Layer 15 of a small transformer language model trained on English Wikipedia (21 layers, counted from 0, width 96).
A neuron's activation on a vector x is squared ReLU(weights . x), where the dot is the dot product.

Input weights of the MLP neurons that the questions are about. A number n stands for (n - 500) times 0.00054.
n7: 250 320 311 425 406 412 504 417 338 432 367 448 685 500 391 347 894 602 492 274 550 671 483 431 436 661 504 564 462 832 603 700 440 420 520 319 477 552 365 422 625 538 371 553 723 353 500 649 344 706 467 338 345 392 475 394 336 325 392 500 449 257 608 433 492 713 483 535 411 232 317 458 464 527 378 675 433 512 547 752 911 605 509 535 556 614 439 477 628 545 328 307 469 282 632 598
n18: 777 572 508 304 479 461 568 769 452 601 557 413 472 346 368 552 429 383 577 473 467 421 438 616 488 528 519 626 425 507 685 336 544 292 459 589 489 721 364 647 606 368 475 398 640 468 332 452 651 531 481 519 560 523 617 305 519 152 523 363 426 481 663 798 387 565 637 537 478 614 521 508 530 229 688 266 759 553 406 458 673 596 733 421 456 450 452 401 508 327 477 539 471 323 746 757
n91: 253 380 673 459 614 451 360 504 594 665 476 462 238 412 733 381 312 313 302 480 751 475 364 453 533 360 468 512 425 389 312 670 410 811 587 469 361 531 438 504 414 430 318 827 426 243 367 445 456 409 604 508 580 630 664 427 258 635 661 222 512 655 529 738 678 654 595 410 599 524 404 413 583 385 439 354 426 540 515 201 567 492 425 315 355 381 421 666 589 539 390 372 522 271 528 568
n148: 338 608 416 432 661 486 582 329 571 442 387 511 572 379 404 396 427 493 476 414 361 390 489 426 616 281 390 431 668 531 485 311 490 224 441 469 405 633 652 607 346 583 345 573 374 673 511 578 584 363 493 588 573 511 559 537 266 634 624 427 349 361 353 306 511 400 699 301 645 602 573 561 276 503 685 639 557 450 257 419 387 645 372 588 473 460 355 648 581 248 342 605 439 475 525 546
n166: 614 492 630 403 487 527 581 461 516 492 361 472 615 544 589 561 352 595 526 473 588 528 271 686 555 605 430 369 265 530 454 761 241 550 671 474 302 578 599 713 565 599 343 447 449 504 245 247 538 636 465 492 530 755 443 383 527 491 388 524 366 609 472 422 480 422 547 697 621 631 354 224 624 514 654 613 367 601 287 566 289 556 464 460 209 225 402 439 462 704 320 730 384 348 534 534
n297: 395 609 391 576 715 188 264 666 428 806 551 478 599 592 518 571 679 678 504 445 491 321 578 416 271 487 466 452 652 228 582 565 705 297 753 578 496 423 603 504 448 341 152 525 573 408 365 767 500 607 567 643 492 678 354 600 281 547 310 687 573 266 579 299 453 487 681 388 574 550 413 517 381 570 216 585 376 521 500 500 504 512 408 544 300 573 578 657 269 787 393 708 441 611 571 304
n318: 219 295 607 563 509 408 491 450 290 407 409 646 645 711 643 382 324 636 540 404 405 372 593 296 589 886 454 513 637 504 581 220 576 549 463 520 662 652 580 453 320 673 385 573 609 396 699 714 598 433 525 550 606 595 574 410 441 624 756 355 626 370 517 324 580 512 318 500 726 438 299 229 548 679 418 612 647 645 571 525 577 556 307 349 440 681 500 623 430 527 106 365 611 559 709 398
n321: 571 574 730 575 729 698 351 571 409 540 457 528 513 618 295 463 435 343 545 472 397 456 528 402 160 627 292 484 496 534 398 496 466 391 523 382 431 602 496 512 679 668 471 515 460 325 457 479 562 638 512 312 450 578 655 559 225 195 696 367 496 544 341 417 127 445 548 529 378 364 411 616 427 399 589 575 397 700 481 488 690 588 496 578 405 699 110 474 461 420 353 562 529 742 220 512
n328: 347 338 352 412 769 342 311 239 468 574 229 567 541 476 564 524 615 527 705 519 417 583 633 520 617 328 393 500 555 537 644 570 526 622 500 585 457 530 461 552 398 597 398 342 554 655 477 540 338 659 545 759 278 424 496 709 640 581 740 398 527 465 409 287 562 462 590 342 545 283 323 508 340 496 406 450 492 531 260 397 327 771 294 377 544 717 392 528 660 615 430 493 295 488 458 375
n329: 526 303 420 674 417 290 435 458 589 449 535 615 435 337 476 447 512 480 382 477 860 437 531 492 469 468 161 370 599 21 459 429 455 348 451 448 496 589 719 245 577 559 348 504 652 380 653 581 773 310 610 561 436 419 401 467 321 517 611 693 574 353 400 500 269 708 300 684 695 527 591 508 440 426 485 454 388 611 456 332 468 489 536 456 578 418 601 514 477 331 473 546 426 500 606 565
n338: 405 815 413 295 457 524 429 633 373 806 276 438 725 620 830 496 562 504 596 544 387 582 402 383 663 467 372 713 652 543 487 455 643 381 473 500 333 323 557 525 291 598 376 410 634 396 432 546 693 640 575 480 268 628 192 459 468 283 496 734 739 427 504 383 410 604 480 513 329 468 621 386 578 500 451 536 637 500 451 520 677 527 488 708 488 589 426 812 301 582 347 511 444 472 646 326
n372: 587 529 365 400 237 592 739 380 378 567 545 731 185 517 556 704 483 454 453 508 437 462 264 530 365 405 359 606 704 633 180 420 544 135 508 464 603 524 134 680 642 529 332 350 487 629 727 304 280 600 549 525 484 376 581 512 370 344 603 356 332 471 243 412 390 570 479 417 331 455 527 576 508 466 648 264 350 525 441 607 708 320 577 509 663 412 456 481 197 620 421 657 363 579 471 541

Each question shows a token from some text and the vector x that enters the MLP there. A number n stands for (n - 500) times 0.011.

"t ": 555 657 445 533 476 419 447 510 495 465 444 409 484 405 627 521 537 420 373 524 518 501 521 453 486 615 565 483 503 476 557 583 679 661 339 521 472 552 656 459 573 436 622 545 460 471 468 470 478 170 534 524 540 628 639 426 656 546 423 484 274 491 438 360 461 408 481 591 396 579 560 413 450 686 615 306 512 462 402 541 517 481 400 613 615 677 497 434 529 546 473 457 489 618 608 520
Which neuron lights up most? n318

"A": 314 573 447 669 491 496 550 482 483 516 582 367 491 498 496 536 495 531 509 431 454 509 582 434 292 320 506 427 542 515 505 560 381 763 439 507 558 482 681 399 647 427 556 476 584 530 484 518 394 442 557 537 461 411 565 712 487 519 551 510 258 424 495 512 533 392 310 625 356 479 562 399 387 598 480 308 590 380 611 490 481 553 567 607 610 467 471 436 570 410 491 368 545 568 515 488
Which neuron lights up most? n7

"Sch": 376 634 547 361 566 585 523 494 403 496 507 474 506 522 489 561 410 501 372 435 511 540 625 433 466 332 461 422 544 466 427 594 614 611 452 550 653 413 660 354 509 395 587 574 508 510 507 447 422 385 506 372 382 587 499 569 535 522 453 584 350 689 449 425 493 276 422 646 440 336 655 420 545 403 605 406 652 319 587 368 465 328 475 565 479 538 570 520 515 463 403 451 465 391 497 391
Which two neurons fire most, strongest first? n338, n91

"s": 522 601 385 528 578 621 606 537 417 431 519 340 397 383 311 500 480 475 359 451 401 442 654 417 340 527 451 408 591 649 609 506 543 649 490 409 441 515 686 346 503 461 621 517 570 625 441 558 503 423 538 508 548 533 640 446 552 581 549 492 228 537 454 511 373 218 576 678 448 482 469 522 416 420 532 523 456 502 605 470 425 419 499 477 475 561 492 475 501 382 380 449 489 525 524 615
Which two neurons fire most, strongest first? n321, n148

"his ": 468 583 476 521 421 451 578 525 386 511 403 600 481 445 488 580 500 344 318 492 509 630 622 385 473 365 531 614 555 380 510 630 629 535 427 536 496 399 456 411 584 601 676 623 448 564 347 602 583 160 526 534 513 580 588 522 518 571 508 371 360 428 476 360 417 402 434 551 588 566 556 442 505 519 570 379 527 347 708 499 457 387 498 640 531 574 417 439 521 471 511 378 458 461 546 491
The most active neuron and its activation: n329, at about 0.18

"ended ": 458 538 317 537 504 508 460 494 509 481 387 597 570 473 539 496 491 385 523 556 399 444 561 645 388 336 640 493 493 524 595 681 627 646 476 507 507 581 458 452 720 450 323 535 515 590 487 499 553 234 451 443 560 518 391 431 627 579 332 493 439 529 478 377 478 376 534 455 524 450 480 342 579 581 501 508 490 399 683 354 524 397 459 750 451 550 394 516 525 546 468 463 519 395 637 565
The most active neuron and its activation: n297, at about 0.24

"R": 339 507 441 590 399 522 555 353 410 513 595 350 546 316 536 538 520 533 451 384 457 467 666 526 337 463 589 335 510 495 488 573 506 576 395 511 517 427 617 510 562 494 481 505 430 564 460 311 420 374 592 372 352 491 674 578 525 529 474 587 349 606 555 370 469 454 448 653 412 493 625 387 516 417 472 443 590 308 706 655 409 469 448 601 577 535 559 509 468 408 500 381 477 441 637 473
Which neuron lights up most? n7

"P": 316 605 469 581 361 427 605 534 526 518 474 353 520 335 497 500 485 528 523 469 454 500 572 425 490 304 546 491 455 535 465 389 497 723 363 496 622 437 606 438 609 434 479 515 573 464 430 572 258 509 541 480 401 459 499 605 495 546 535 470 248 342 475 350 549 262 395 577 451 583 550 369 440 597 475 471 608 326 641 515 550 461 523 611 621 549 549 505 530 431 579 406 561 493 548 527
The most active neuron and its activation: n7, at about 0.38

"-": 459 621 505 677 487 486 566 571 374 534 428 388 383 370 629 404 555 418 531 575 407 523 484 376 412 562 633 570 502 550 554 537 441 635 353 322 576 493 658 566 491 548 553 520 402 528 627 401 574 297 406 396 448 649 557 456 536 528 476 502 290 478 594 380 353 423 566 731 466 592 550 395 501 466 568 291 608 413 601 472 546 492 515 525 395 557 467 544 508 409 580 479 579 610 486 472
Which neuron lights up most? n321

"w": 478 566 468 552 465 445 503 383 392 592 554 316 435 439 571 459 494 422 388 513 467 497 520 423 406 406 589 523 519 539 679 573 618 603 429 481 607 384 560 361 430 484 556 583 509 610 422 403 503 396 447 535 359 518 500 434 540 658 354 469 389 645 511 488 428 383 550 702 361 521 619 460 566 394 616 346 657 420 639 385 461 429 310 388 512 590 613 595 368 509 613 373 433 474 587 446
Which two neurons fire most, strongest first? n91, n338

"L": 390 516 497 704 439 516 620 516 449 385 515 332 569 414 406 520 447 557 374 423 421 387 556 369 425 442 596 416 458 395 548 520 474 712 391 516 597 482 680 369 654 472 658 454 487 458 530 528 375 399 436 424 384 412 616 530 513 595 418 512 348 588 408 307 497 518 389 643 447 548 581 583 472 603 494 446 601 332 614 648 608 559 522 590 613 518 544 470 456 436 530 476 547 493 622 583
The most active neuron and its activation: n7, at about 0.22

"G": 493 640 409 552 320 706 652 463 453 428 530 435 459 415 491 491 509 577 424 377 423 588 569 568 425 468 618 398 486 628 507 643 674 546 371 512 495 388 662 338 641 429 566 541 476 531 482 418 387 389 530 503 477 443 658 541 552 604 457 580 357 533 414 520 512 383 544 769 449 528 629 460 509 450 467 497 576 286 672 529 478 425 494 461 446 639 514 571 464 474 533 427 584 396 489 575
Which neuron lights up most? n7

"mon": 547 542 486 648 616 506 534 486 418 453 382 605 558 528 519 498 379 437 413 559 478 384 478 520 514 308 386 482 428 561 327 584 588 602 464 489 508 478 717 251 614 494 440 329 553 582 370 591 552 537 598 585 423 546 589 450 590 452 550 475 328 560 619 397 497 330 432 666 461 585 481 491 505 399 515 571 558 383 406 439 438 421 378 505 601 499 474 366 335 567 493 480 492 368 659 407
Which neuron lights up most? n166

". ": 571 471 457 664 467 493 446 477 560 560 500 450 533 399 454 370 571 456 420 595 491 424 505 642 326 359 546 523 565 372 543 501 625 698 407 425 501 448 489 478 485 429 477 524 492 491 395 518 511 392 509 375 522 587 629 552 737 573 513 537 389 485 496 336 475 474 479 659 445 457 430 238 395 625 543 508 629 325 694 409 497 334 456 667 576 506 613 561 479 481 456 330 515 504 471 440
Which neuron lights up most? n329

"on": 431 566 482 612 452 473 582 563 441 522 440 414 566 403 418 381 608 385 424 542 428 411 453 262 336 409 585 410 471 582 298 497 564 571 346 470 553 459 693 419 572 414 599 519 488 582 376 548 493 483 531 451 355 544 635 477 591 553 494 545 386 435 538 371 436 490 504 752 521 765 466 496 448 486 535 519 552 449 512 421 528 472 525 607 559 573 425 351 417 612 660 420 513 503 624 595
Which two neurons fire most, strongest first? n7, n321

"fa": 384 648 538 595 487 502 509 498 398 506 493 445 532 392 416 563 475 446 480 717 388 419 503 534 401 425 585 488 536 422 555 607 591 721 335 519 623 461 512 439 470 392 671 478 462 615 444 522 490 431 491 603 492 461 540 601 421 636 462 637 467 611 442 352 304 464 381 639 454 454 512 425 453 433 460 505 488 620 575 357 551 517 470 394 657 650 704 430 391 447 465 360 357 593 592 544
Which neuron lights up most? n329

"sive ": 519 665 434 605 543 438 576 544 548 595 424 567 549 507 534 457 541 460 384 484 518 573 512 577 390 499 613 464 396 559 394 623 658 567 403 445 553 564 684 409 726 422 623 597 393 513 503 557 527 136 501 510 484 532 546 510 691 603 436 499 305 534 424 431 568 422 533 599 423 567 488 468 399 697 529 450 492 402 516 605 517 424 428 625 636 570 426 390 448 438 506 570 532 455 484 513
Which neuron lights up most? n148

"al": 572 528 371 602 514 671 471 619 360 340 638 522 471 497 550 497 554 558 470 455 460 495 560 470 394 393 478 352 496 413 390 631 556 702 378 542 453 437 672 378 605 441 652 471 337 528 478 421 501 392 596 507 386 495 681 503 649 577 518 497 315 709 645 503 514 521 614 653 369 491 537 448 454 400 597 434 541 444 557 368 466 455 607 444 506 558 404 572 458 455 621 495 499 467 535 584
Which neuron lights up most? n91

"ents": 347 631 431 553 403 394 417 390 537 539 605 463 616 423 476 517 599 433 376 595 469 501 458 332 341 386 551 424 458 509 375 532 464 688 484 458 453 519 555 462 573 430 555 528 586 546 413 574 364 433 495 385 550 645 581 638 583 492 435 548 260 577 492 334 441 225 490 620 398 666 531 425 399 504 602 431 621 312 465 460 506 480 537 547 476 525 502 528 508 503 541 450 543 665 522 579
Which neuron lights up most? n148

"ic ": 496 573 444 563 508 432 516 426 431 609 416 445 590 469 559 439 645 349 431 504 451 461 483 538 398 427 568 528 499 475 523 564 668 699 336 449 519 481 563 521 626 401 471 614 479 489 419 491 521 192 514 441 498 550 625 581 768 500 439 533 288 461 547 347 433 417 480 641 461 614 452 369 358 605 524 494 596 345 504 447 433 433 420 710 576 559 517 496 525 490 583 448 427 460 530 431
Which three neurons fire most, strongest first? n148, n328, n297

"present": 596 420 380 576 323 384 372 494 594 384 516 578 484 439 547 499 475 577 467 469 435 443 436 398 339 393 545 419 449 613 292 706 491 687 435 406 539 471 561 448 645 417 572 412 488 581 558 518 465 411 590 532 427 559 651 518 554 551 493 662 312 643 550 306 386 355 453 611 536 589 583 311 489 451 599 529 443 345 582 462 519 470 574 508 465 551 522 500 457 473 615 542 580 469 551 602
Which three neurons fire most, strongest first? n166, n329, n372

"ph": 494 577 337 512 524 477 572 435 383 563 483 223 641 407 316 581 505 461 534 564 315 344 577 459 461 329 499 552 471 626 404 511 617 634 422 587 551 496 553 488 598 503 592 518 541 458 413 595 490 458 421 422 466 654 480 542 603 462 556 610 438 596 502 542 378 459 551 622 506 706 605 451 525 390 534 358 676 485 577 399 495 337 562 640 551 565 578 441 359 455 590 441 492 462 578 554
Which two neurons fire most, strongest first? n18, n338

"ä": 475 540 432 539 583 416 479 475 329 415 446 460 569 516 379 458 418 560 498 438 419 496 691 495 473 478 526 391 513 540 522 541 501 708 431 532 650 444 767 374 502 298 560 461 511 636 501 500 534 330 406 439 410 546 557 458 538 529 653 581 464 581 455 429 573 397 461 526 534 343 451 458 579 385 448 315 675 306 459 424 544 375 370 488 520 663 562 546 520 419 435 359 588 495 526 383
Which neuron lights up most? n318